Layer 4 of a small transformer language model trained on English Wikipedia (8 layers, counted from 0, width 64). Numbers have three digits each and are written without spaces.
A neuron's activation on a vector x is SiLU(gate . x) times (in . x), where the dot is the dot product.

Input weights of the MLP neurons that the questions are about. A number n stands for (n - 500) times 0.0012.
n0 gate: 250526528361454538538603353491418479774351337658281555435359383660392335444381198513482594547075260629314554727595435465661479324427621644410722470213504307420530549615439606756466517451582470
n9 gate: 478445489381384623584570602346543768654552380414564350500190382667488528543607423592524411719683579476431696468616476663310511493423594665605536628366559424713801307460445492418481625336197669
n11 gate: 673495354289684307383642553344247486389602509413505509316780421714380611538656348528452202481448292599322726292235302398650607509628371448386630486341347602083731475633640467545358692397861416
n30 gate: 316358734324575482500427657409762436551293592553310686756372626567486468583599358477388806565339589448260549668482607636785478281591602102431351546102468293647691533581552532413505579339676337
n38 gate: 383366259461340617535351456605390512480460433352515675504418296508747532358460352488356617781673784451531511668443432637444338470539508380441628473422409347407266671313358609533343250253458550
n42 gate: 503472513375497483545605277601518433693392644626459469589609531521276575602500417716626377302310453427632565418561672442572417450521429663729314268725433720496552405416677455470496493645473629
n47 gate: 596227519642616476627644375643560376247360244609531472602552622484553670231406361556586392702516688766583235581662549426439555623524363571669602644676375406599405682355351572412416468599431330
n48 gate: 403554526550668651697557497519405588481374424577877553500383447537446401623581518531474620615532436536450565542497442399783485591424615385351532487536557490415597343405344688553446605500397462
n59 gate: 404693549587492711587392609500464556194446653757535369541452386713598528415566345404537584557649480425401387590438533422742417492340715508621471235748269628591823546650489460559544626782434627
n61 gate: 349489531352408485525452467722500507496444672475557525690394446324448429507665379733361441651382754477583618660507351281706241602566530417320474559269533432610358477356385289446430519315602442
n76 gate: 398536620469440637394513487336527629591495767621028716613393544386541514464596571336764731549554713366201409400509495560618701632518446548554523674094585651629571251624682575294620693376551504
n81 gate: 907318504451574576339278564653486563380514541557369589399269655300440335364444564275431419495201385622496443431291785342588349478482331527664219197325495551556630243594285675548437427402448232
n86 gate: 562457301547483436508311240526621629435592551446496623456564471454683513311557411500233427422384622299381383273645430548343693291924565381526583637379703381394517203425512402410889582305483657
n89 gate: 347466500357444189610355451581355476628584331514635486564375353391495627756589727759396312748374824505772533259416529589323476435225393843442583654712705203685395535700394663764433407291714553
n97 gate: 442448492705403509582613561302382556597384535609337388425292572585438289635407622698079431212496412419547399579437407504416560683292561483221659326441198722482509249343554595541669342245300418
n106 gate: 467474565504353664663422513500517504725625630273450698504357500555372350604197582604473491631413500346363614518320381446496577142661658466312447335209618522850409608693132543331561329321525552
n115 gate: 397646539336584479286695437508396616492415376504420508652699126614555407479304375451483483165184462431586516479712475462470630210376731332371627471591672257646475384427346533626546425320488500
n129 gate: 544381390406493587553576762515397614504735607703629617337489541478249581385586367545266329542458453377594437682320481500663425646378438583458624614792173500484561512322649530340313415575416485
n137 gate: 534607493418538512633843377688480539440658622489618523452390512388440592516589667430516807476429508447449569352352620379496531568803401375674251599781480403655629537243361657388331373256398469
n149 gate: 530652658311513504544571703332599696672509473379311610514629579294581382647660521168309482482294468843341483359354627445455539107455523240504241545650401322242473565468738544444518554357646315
n159 gate: 634500405554615437596288620672615513392491466837610479483343517467732251521656436424535872551424556579642413552676668596612512492711474659309483538269201639395302461763343643322508273434533404
n167 gate: 491055279398457544314330708291581281632665809565655225436455456452368373567404647322514393419482755640580308377500495528390544388840672642307304607392423362648411648393432496434647572357478438
n183 gate: 545420333523317514556637529608543594524282604413318477327387251426868142604553394472389552576713687706374706481468625737500375518420728621377572467416067196651219315539671411436731248583455533
n190 gate: 739476621424365400210399413681370500422303442500519714847707227312407383360140301352421395403678627455400523466523476327691928417625403253490402327470510682276696440744358257505409631520486386
n198 gate: 504430610582542682409636270583438548665684535674466768420583247607465651579356414543504421628693531213548309616285487662464183425352681258474549360752425522600192640486367165459496540568614690
n209 gate: 407451218548617556428427431548338310352637334539325216282524259658512508306463424384450625826298475525344343393325397500265710376355541496634496451699476529550496701475450480492621561329652528
n244 gate: 541445571550283483379475585672509386522361661746157425509779687525517286360608588588452428428441724474333335384251268496435367528678261671470315551287568691553273513513528668349715658452549517
n250 gate: 571492413512659516454402615430390660325689570636349601675567784488171460386757500578620465583429317500705511504692416416723561504770591515469544731619532648306395686374534512484762445435515515
n252 gate: 512566523351516736536795405585475279404420643520650484504496396540604301525550608406642553752750387568540655529685400622575412398251310358364417414453488437352354508597196508917332426416366524
n0 in: 336441368771532413541587429632902642330487587419596352267363484488496686408483625500772521450604458621755609331488386496296447424587534492374390700758622419435756397668750343592537416517372632
n9 in: 452454553549582525412500701627668323547522298455387353500340559364482284475551423271464581704532720426402562608462486464319576558429539570717504543128418431335521394368578430541326479423671381
n11 in: 209478472598681560813574631664504266632656712698400603496409445615513399543660210392575383675374208401500724434408628406491572409357666483300681487423653398401582724671409496614530741657730397
n30 in: 696558500726437313492578698549595459358714631413520516571508468564633288549500361378638766673303592615278619450634567399375685516234649439595429471479537450352557458572243358233672459808437302
n38 in: 713401540369488479419474517526392594609641680517698432073517429584734517766720492309303393638607382785779467382595326412609542504483513720599491753311574636575657500323635385532385370663640636
n42 in: 444356363561646566475452548722585408459444606504408826687610443518682381430459383536672672463555366378391618668680548511564744504522385446191395518512615447352525644565479613670588282455631605
n47 in: 395538275485719552702575367590553715462481417467442343677198736504569431519562269522569639568481535582440449619584630593423452348707416496765458406306530546531403637246608481353485283387471575
n48 in: 474404472379500599462481589447458515765480569404401515636519376358426287339672518565496439851416243687655366500541745370457541419588566500389333603520446414599420282405518865488542681642607315
n59 in: 562522470736430277582565471655485330404589475251552450625478475521445335435526595389378457358634603421482440644741408448548592770363467428402537558769372608459532541586290478743634493530737507
n61 in: 472755294514317522471446614540566554570634409317357507426417599692540463765519333522544319548344644209385528474552485653322308483572419561423426533599397433560334654459376511222482460605664550
n76 in: 426435331345602299512544504315541581463649641590368380586387690591762508455421679339822415455407743441704516504531521546529555430617431173764553561381569479634500759303662572411472382721679456
n81 in: 452271585520171323484608538459567442584313492629416406572421516492273643587428699467737674563508449358275556783436217278492402556525404688725530351713521568311529740255563525530388475372648344
n86 in: 558378451356210548368711353351577269554575443618266636657435401484788447407662397403566577765354405546460496533551430433483655492261308340313360565377549666559572517542400436453350848659461644
n89 in: 590664694436357273512496298658652508458454267627354593758525444520488347475529746549454622455652346538593524350480429437525608410341533516590371418731587726580431352407566317474484847087650484
n97 in: 475410680647439633618608402441440396580393370439554349576683219054568534507500766367530589609582595512552478652464265577682562396519572577421716556570639603531485423458592393574500485446313566
n106 in: 453624403574323574341717443530553612280580463500504530645534332364504519653515444485469690545425432453721318325468344419561222421310447349721473556590474266519574670512571426598493112558421552
n115 in: 612534667562443550430295842616572504611659487618649206487533643681610411483354618234457400327391359796624402509649474500487623372320242343496790425570669341483562543600588687447726563556528318
n129 in: 601643456574355520453446394534281466465510548507356298691554597340352507684605586571510524438493323327520232517326552462448607637639455440572386500475514479324497560662698419682310304560526544
n137 in: 588500596421411534454665659412300538644783343593452390715343376466352446600653760439484714570546609325443489262700309425504462713500508375411746477661388590341378639377515458568389465362530633
n149 in: 456661449463402542521576419362292639543781340296541391741365426525547744530556333341405534445466564504175693410496796634405355544525479429661577644465547115338584386496387773633289440491695600
n159 in: 367428459418442575583432644634372564435227635708496500524258504418431452938508567350553663300484532355465570399404508753516297755528372390412330389350488500747512525344470539621381504414462237
n167 in: 444579398310181582446492579453299512692508739268508236600539492473428488673327522465548457449362516267632546300451640581656500466492536826622512394574536230597566484508750348504625536423689543
n183 in: 637413540504508470581388579457526431645757215550692594267630703492430342392735740307447560478504575320419761918654478447491568591660421504270575362650417788196513411433657534336470465348662496
n190 in: 536383458533609516389392211434429595280377674548476693454400602642567706812402242327640537429492585729537209475496411325623663452330420533454361691530588581766446655775563624539504588650304365
n198 in: 691614365465633477423668504659276305623632430564594276635269293500338583610380401446636410409484385435535161341504440496428293425453634508476524660463539560314574346447574337422617650613214399
n209 in: 423791786454406320284597424709559496504655777590468492479180442624551653470591555450474760530496526321330390654573393522586302419752712496737509698368390466800558265548492600482462453353443500
n244 in: 480598702520468459310443244362393798492596079540398488708606580388334521520714404500320496335500629504625317309630579521421536512382545399701562594333723395580342500314243488646500360530425629
n250 in: 704207578299577525479325508339429596479466562371408574445546463283479614634748645558611770651249453288360500750584521359351651552758454533353352546587361372578554595496429442342354639294592178
n252 in: 446545640592315496432573385581867354711429760362234464798537496452628442508475405391463500594435455335404575640512562446359846434407705500402417411398504691546613592576295395368589598358789472

Each question shows a token from some text and the vector x that enters the MLP there. A number n stands for (n - 500) times 0.0074.

"5": 402736549758506373427348529574483675614483631453723541452557455417487512457325480416400741446492302379586304459697436474371541777494290439563432467391349489640485537529563529690512774664518438
Which two neurons fire most, strongest first? n59, n190

"ar": 444571520399368452429487493462398595668521539679678518676523552492209290350467621359298475381359330238602396309699441415322538553544470538618533354417420530788511612325819591622505621708567506
Which of these neurons fires most? n167

"y": 381609569578538235142432484473427401556572510343744445632582657563417415393641690377457586481505277462313610410624385576342622363374516305523448472469411619512387487439682606451528583686437647
Which neuron fires most, and how strongly? n159, at about 0.42

" was": 470638285516590511367524390470503511573356709454689476472416377327396315541614632512474538691443296608467523426555198277482623331367344368369647525427534479582349524274508618462373604621750601
Which three neurons fire most, strongest first? n48, n11, n252

"4": 393661533707377377411317497423666456521628554402848569428645625503405476421560438459418594563667210349617459481721454477309421702373406392512450445455337508533457427559648571566298604623485606
Which two neurons fire most, strongest first? n59, n129

" |\n": 339618304756586417357555496344519664662449611426734647418503588273461457190600351411499536635335365413576502429437425433456621501633256489462597336221472598567394515604561554584476595598350450
Which three neurons fire most, strongest first? n86, n11, n89

"3": 440704384622384330425395408456464480527330471393745453453453424485459542271464434330416704586358273474567279462725495357359583687704339266514424609456402650504402497554484574734518563624652463
Which three neurons fire most, strongest first? n86, n209, n190

"u": 528613254434407264314432481417753667550424537504783518572450557511369472460372590479406426589214426560473506580531521348470478532344377477638509424507372587466501493405765623642281772667487543
Which neuron fires most, and how strongly? n81, at about 1.7

" El": 481502400687548463321604414685550716558379412599721462506539690539352388370334669391534548522628381332450700555460534368456447618468350719363616650320337570716306399500605591246431722512551404
Which two neurons fire most, strongest first? n159, n183

"i": 535583556635654414349409505583593740501653602377796428439516532504336505322598514683443598594554411299363666518546709479533301490419413482483492374356447546463593590777475648478474759671550710
Which three neurons fire most, strongest first? n11, n59, n97

"G": 419588610672560402480359440529490596470549482404746718585503564417386668361471646651570512635688380306324625462675554230222542549495437492333605316401506595447383576561694661547463504643354732
Which three neurons fire most, strongest first? n159, n167, n115

" N": 328568461731362446457481379372599705469329449496758673635602732297424446427446534460617585578630403391397566343396690328417460404451311701304555523433418559617304599531621565513353631767427527
Which of these neurons fires most? n38

" d": 446425320650513327585715320595532703675292447602593732600460767349380505376584625274459507620620399333509667442574487357200512470370378359422544521404417354567406526435780543523313565597532568
Which two neurons fire most, strongest first? n47, n137

" and": 422769294567501483310429550431447563589457612303830475639488552449454411462587423306537414639492391430426665439532429301457426382448325410403583546287400405645324432514439595353364638561596606
Which of these neurons fires most? n61

".": 486606335567426290544376516381584529678226608337719462508366456517511491394744453387610459475590234521615447295524173390435487564553368421543412348394402388552622504509728550517312645679536489
Which three neurons fire most, strongest first? n11, n48, n244

" C": 242466428641596478581528369690485584650354616648718676576663442259322627430412637479699770529516406422550461507646621393336568687459372523432423159479436536538412562497593568447576732518562516
Which of these neurons fires most? n42

" II": 292724550630363296396480535354449474740412667430686484633655615500334570359425617462639703684435297405371438359597419351295436570448490372506602580723405572807429512506509537474488558551415579
Which three neurons fire most, strongest first? n137, n209, n38

"p": 374436578672581434499330633394721528267420524556682521619499772424424499486379733357531557708522232267457483599423384363327589556610593394389255308332516554534493591564502598404489522745491584
Which three neurons fire most, strongest first? n30, n81, n250

")": 385651367826471456367374461254604636655382613402698528535453536392403468205625560387563669524557156614549370402497424556430549331547348415524670430458435561629497545456587531580426571748533573
Which of these neurons fires most? n61

"w": 476550578629353207479527524396625719431352539530591517588417634423423304489593489315516474607498158312344582680659308544232557571519494530206617377273487571516414382386564579516417662477538536
Which of these neurons fires most? n9

" |": 436770338831448315297424554459538652606306520455629538555480428425444475408393499392472656474728399552638436465555495394413633560605326544456498379319482546709448525556522585633466832776426473
Which neuron fires most, and how strongly? n190, at about 3.9

"o": 460542556545399369284406490515557443444498609515852637608501343537302516355445594499766379618406370531566508630727663346336516621594341349533649304404424448547444519474613570378222623628423455
Which of these neurons fires most? n81

"osition": 275632431761451490237533382496513414475391561496628608512244422326259503502463687423489524577274301404524435389638404583175481406540357386552482268412394557561429486337536577401325436689459337
Which of these neurons fires most? n81

"ers": 373627518612434340324429431594549551521333519380661515407570603419319534183634683229516628544262214511500509431699287459301412321371475477426548296463424623669509569453450545490564458660565481
Which of these neurons fires most? n115

" to": 404644285455387376339385385559511593534531544429704555571551549288500432494665513241405496662547414673437724507508373380441516406383390422315483526173313497742309508316590583356454572526570701
Which of these neurons fires most? n38

" a": 369643196502371478472395423600572629711398654458842547541508427352532408434421745280499419606402402561479612593602400461415625599301393474513472621374481563653370476452601538571399644549640518
Which three neurons fire most, strongest first? n252, n48, n89

"s": 381636551662493321296296471638499700518421570362693451404502551388352360334746661377652496570436254494442593326721304537400546359416460393220495341336448537623433567475401577496462576551594520
Which of these neurons fires most? n252

"6": 386733564736477382405391505565489690597483677451701522489563452413484520496343495417410768470515307394573245425679414443382538769521311447538458464434357470610491516542531551723498786695518451
Which two neurons fire most, strongest first? n59, n190

"g": 410579350549556317440351464801302747515387548495541524507534647254468494464524673269498427398408351555376542463577502424214418531574474350314519370382422427479352647414794679700475531389527555
Which neuron fires most, and how strongly? n149, at about 1.6

"7": 267759372548314325385294515597472540640451516459782565560531648344491375555556440308461728386533319334556293411574437405353467708404390408542527514479334439586443440458605530582359535620588483
Which of these neurons fires most? n159

"12": 394715534795509405448454447548487681557461575477736558473705524360485524459334526388405728452537406389562292475622506458361535788512288354513569361377351452673495422454571523753425750553514353
Which of these neurons fires most? n190

"199": 386632284660352387605541427586510497693451517385847422676508560554375469454314459303388710504543210477514491346526401460399317492684387390479608499446332579582479420440603581649415510444670433
Which of these neurons fires most? n137

" or": 329619283529466358244498393610377578519367640410767535531477731557414452612410495292444417432447409409378694392630467348501466471249406591436463666376316471740341427507533569496552743546628512
Which neuron fires most, and how strongly? n61, at about 1.1

"ated": 352623433617662450330455473492502534634396525283688540540275367353314489262512620309256581413401401198497495335580342326502443336299471368468421298347409480750370391524531596583484404549579530
Which of these neurons fires most? n106

"ren": 494624507522511274181557488432598479279416536470558594594548626475263519271762715357428561679434296375406498379661306496427486312523498426562501586389504570625400575512392655430352487743435478
Which two neurons fire most, strongest first? n244, n250

" $": 219644349563424341345345445496621550681461563344668609525501559442560470605725519472589421471425300280657488339483334182459629744365402382545524361440448391585499483544745604523358633448480534
Which neuron fires most, and how strongly? n89, at about 0.96

" ": 189551254702436471430462464580665566789489414523730603542516704423483472465397489411415508562491339583451440499689307319382544736250424383486607402531370473562395441408508591509405668582290457
Which neuron fires most, and how strongly? n48, at about 1.3

" ab": 248512188410368396543696351830659488571402695384598505411349648463417500432336601364360435680503391534474528743587342375414559574589423437392533543288570474509486410348758543518477659556629465
Which of these neurons fires most? n0

"ors": 383691679647638348351493439485569558512280510362756459466707382495346553213671563299543605465302375338456591390610347539361552292317475508515528399362344621574452541522487540424518559725390492
Which neuron fires most, and how strongly? n115, at about 0.98

"U": 345687613672416437378389313351498485552594673458773475469739405612467655411456646582556657489769389311554519270524538373325461679488340419502434494456411433488422629393625657570422638640430643
Which three neurons fire most, strongest first? n137, n47, n9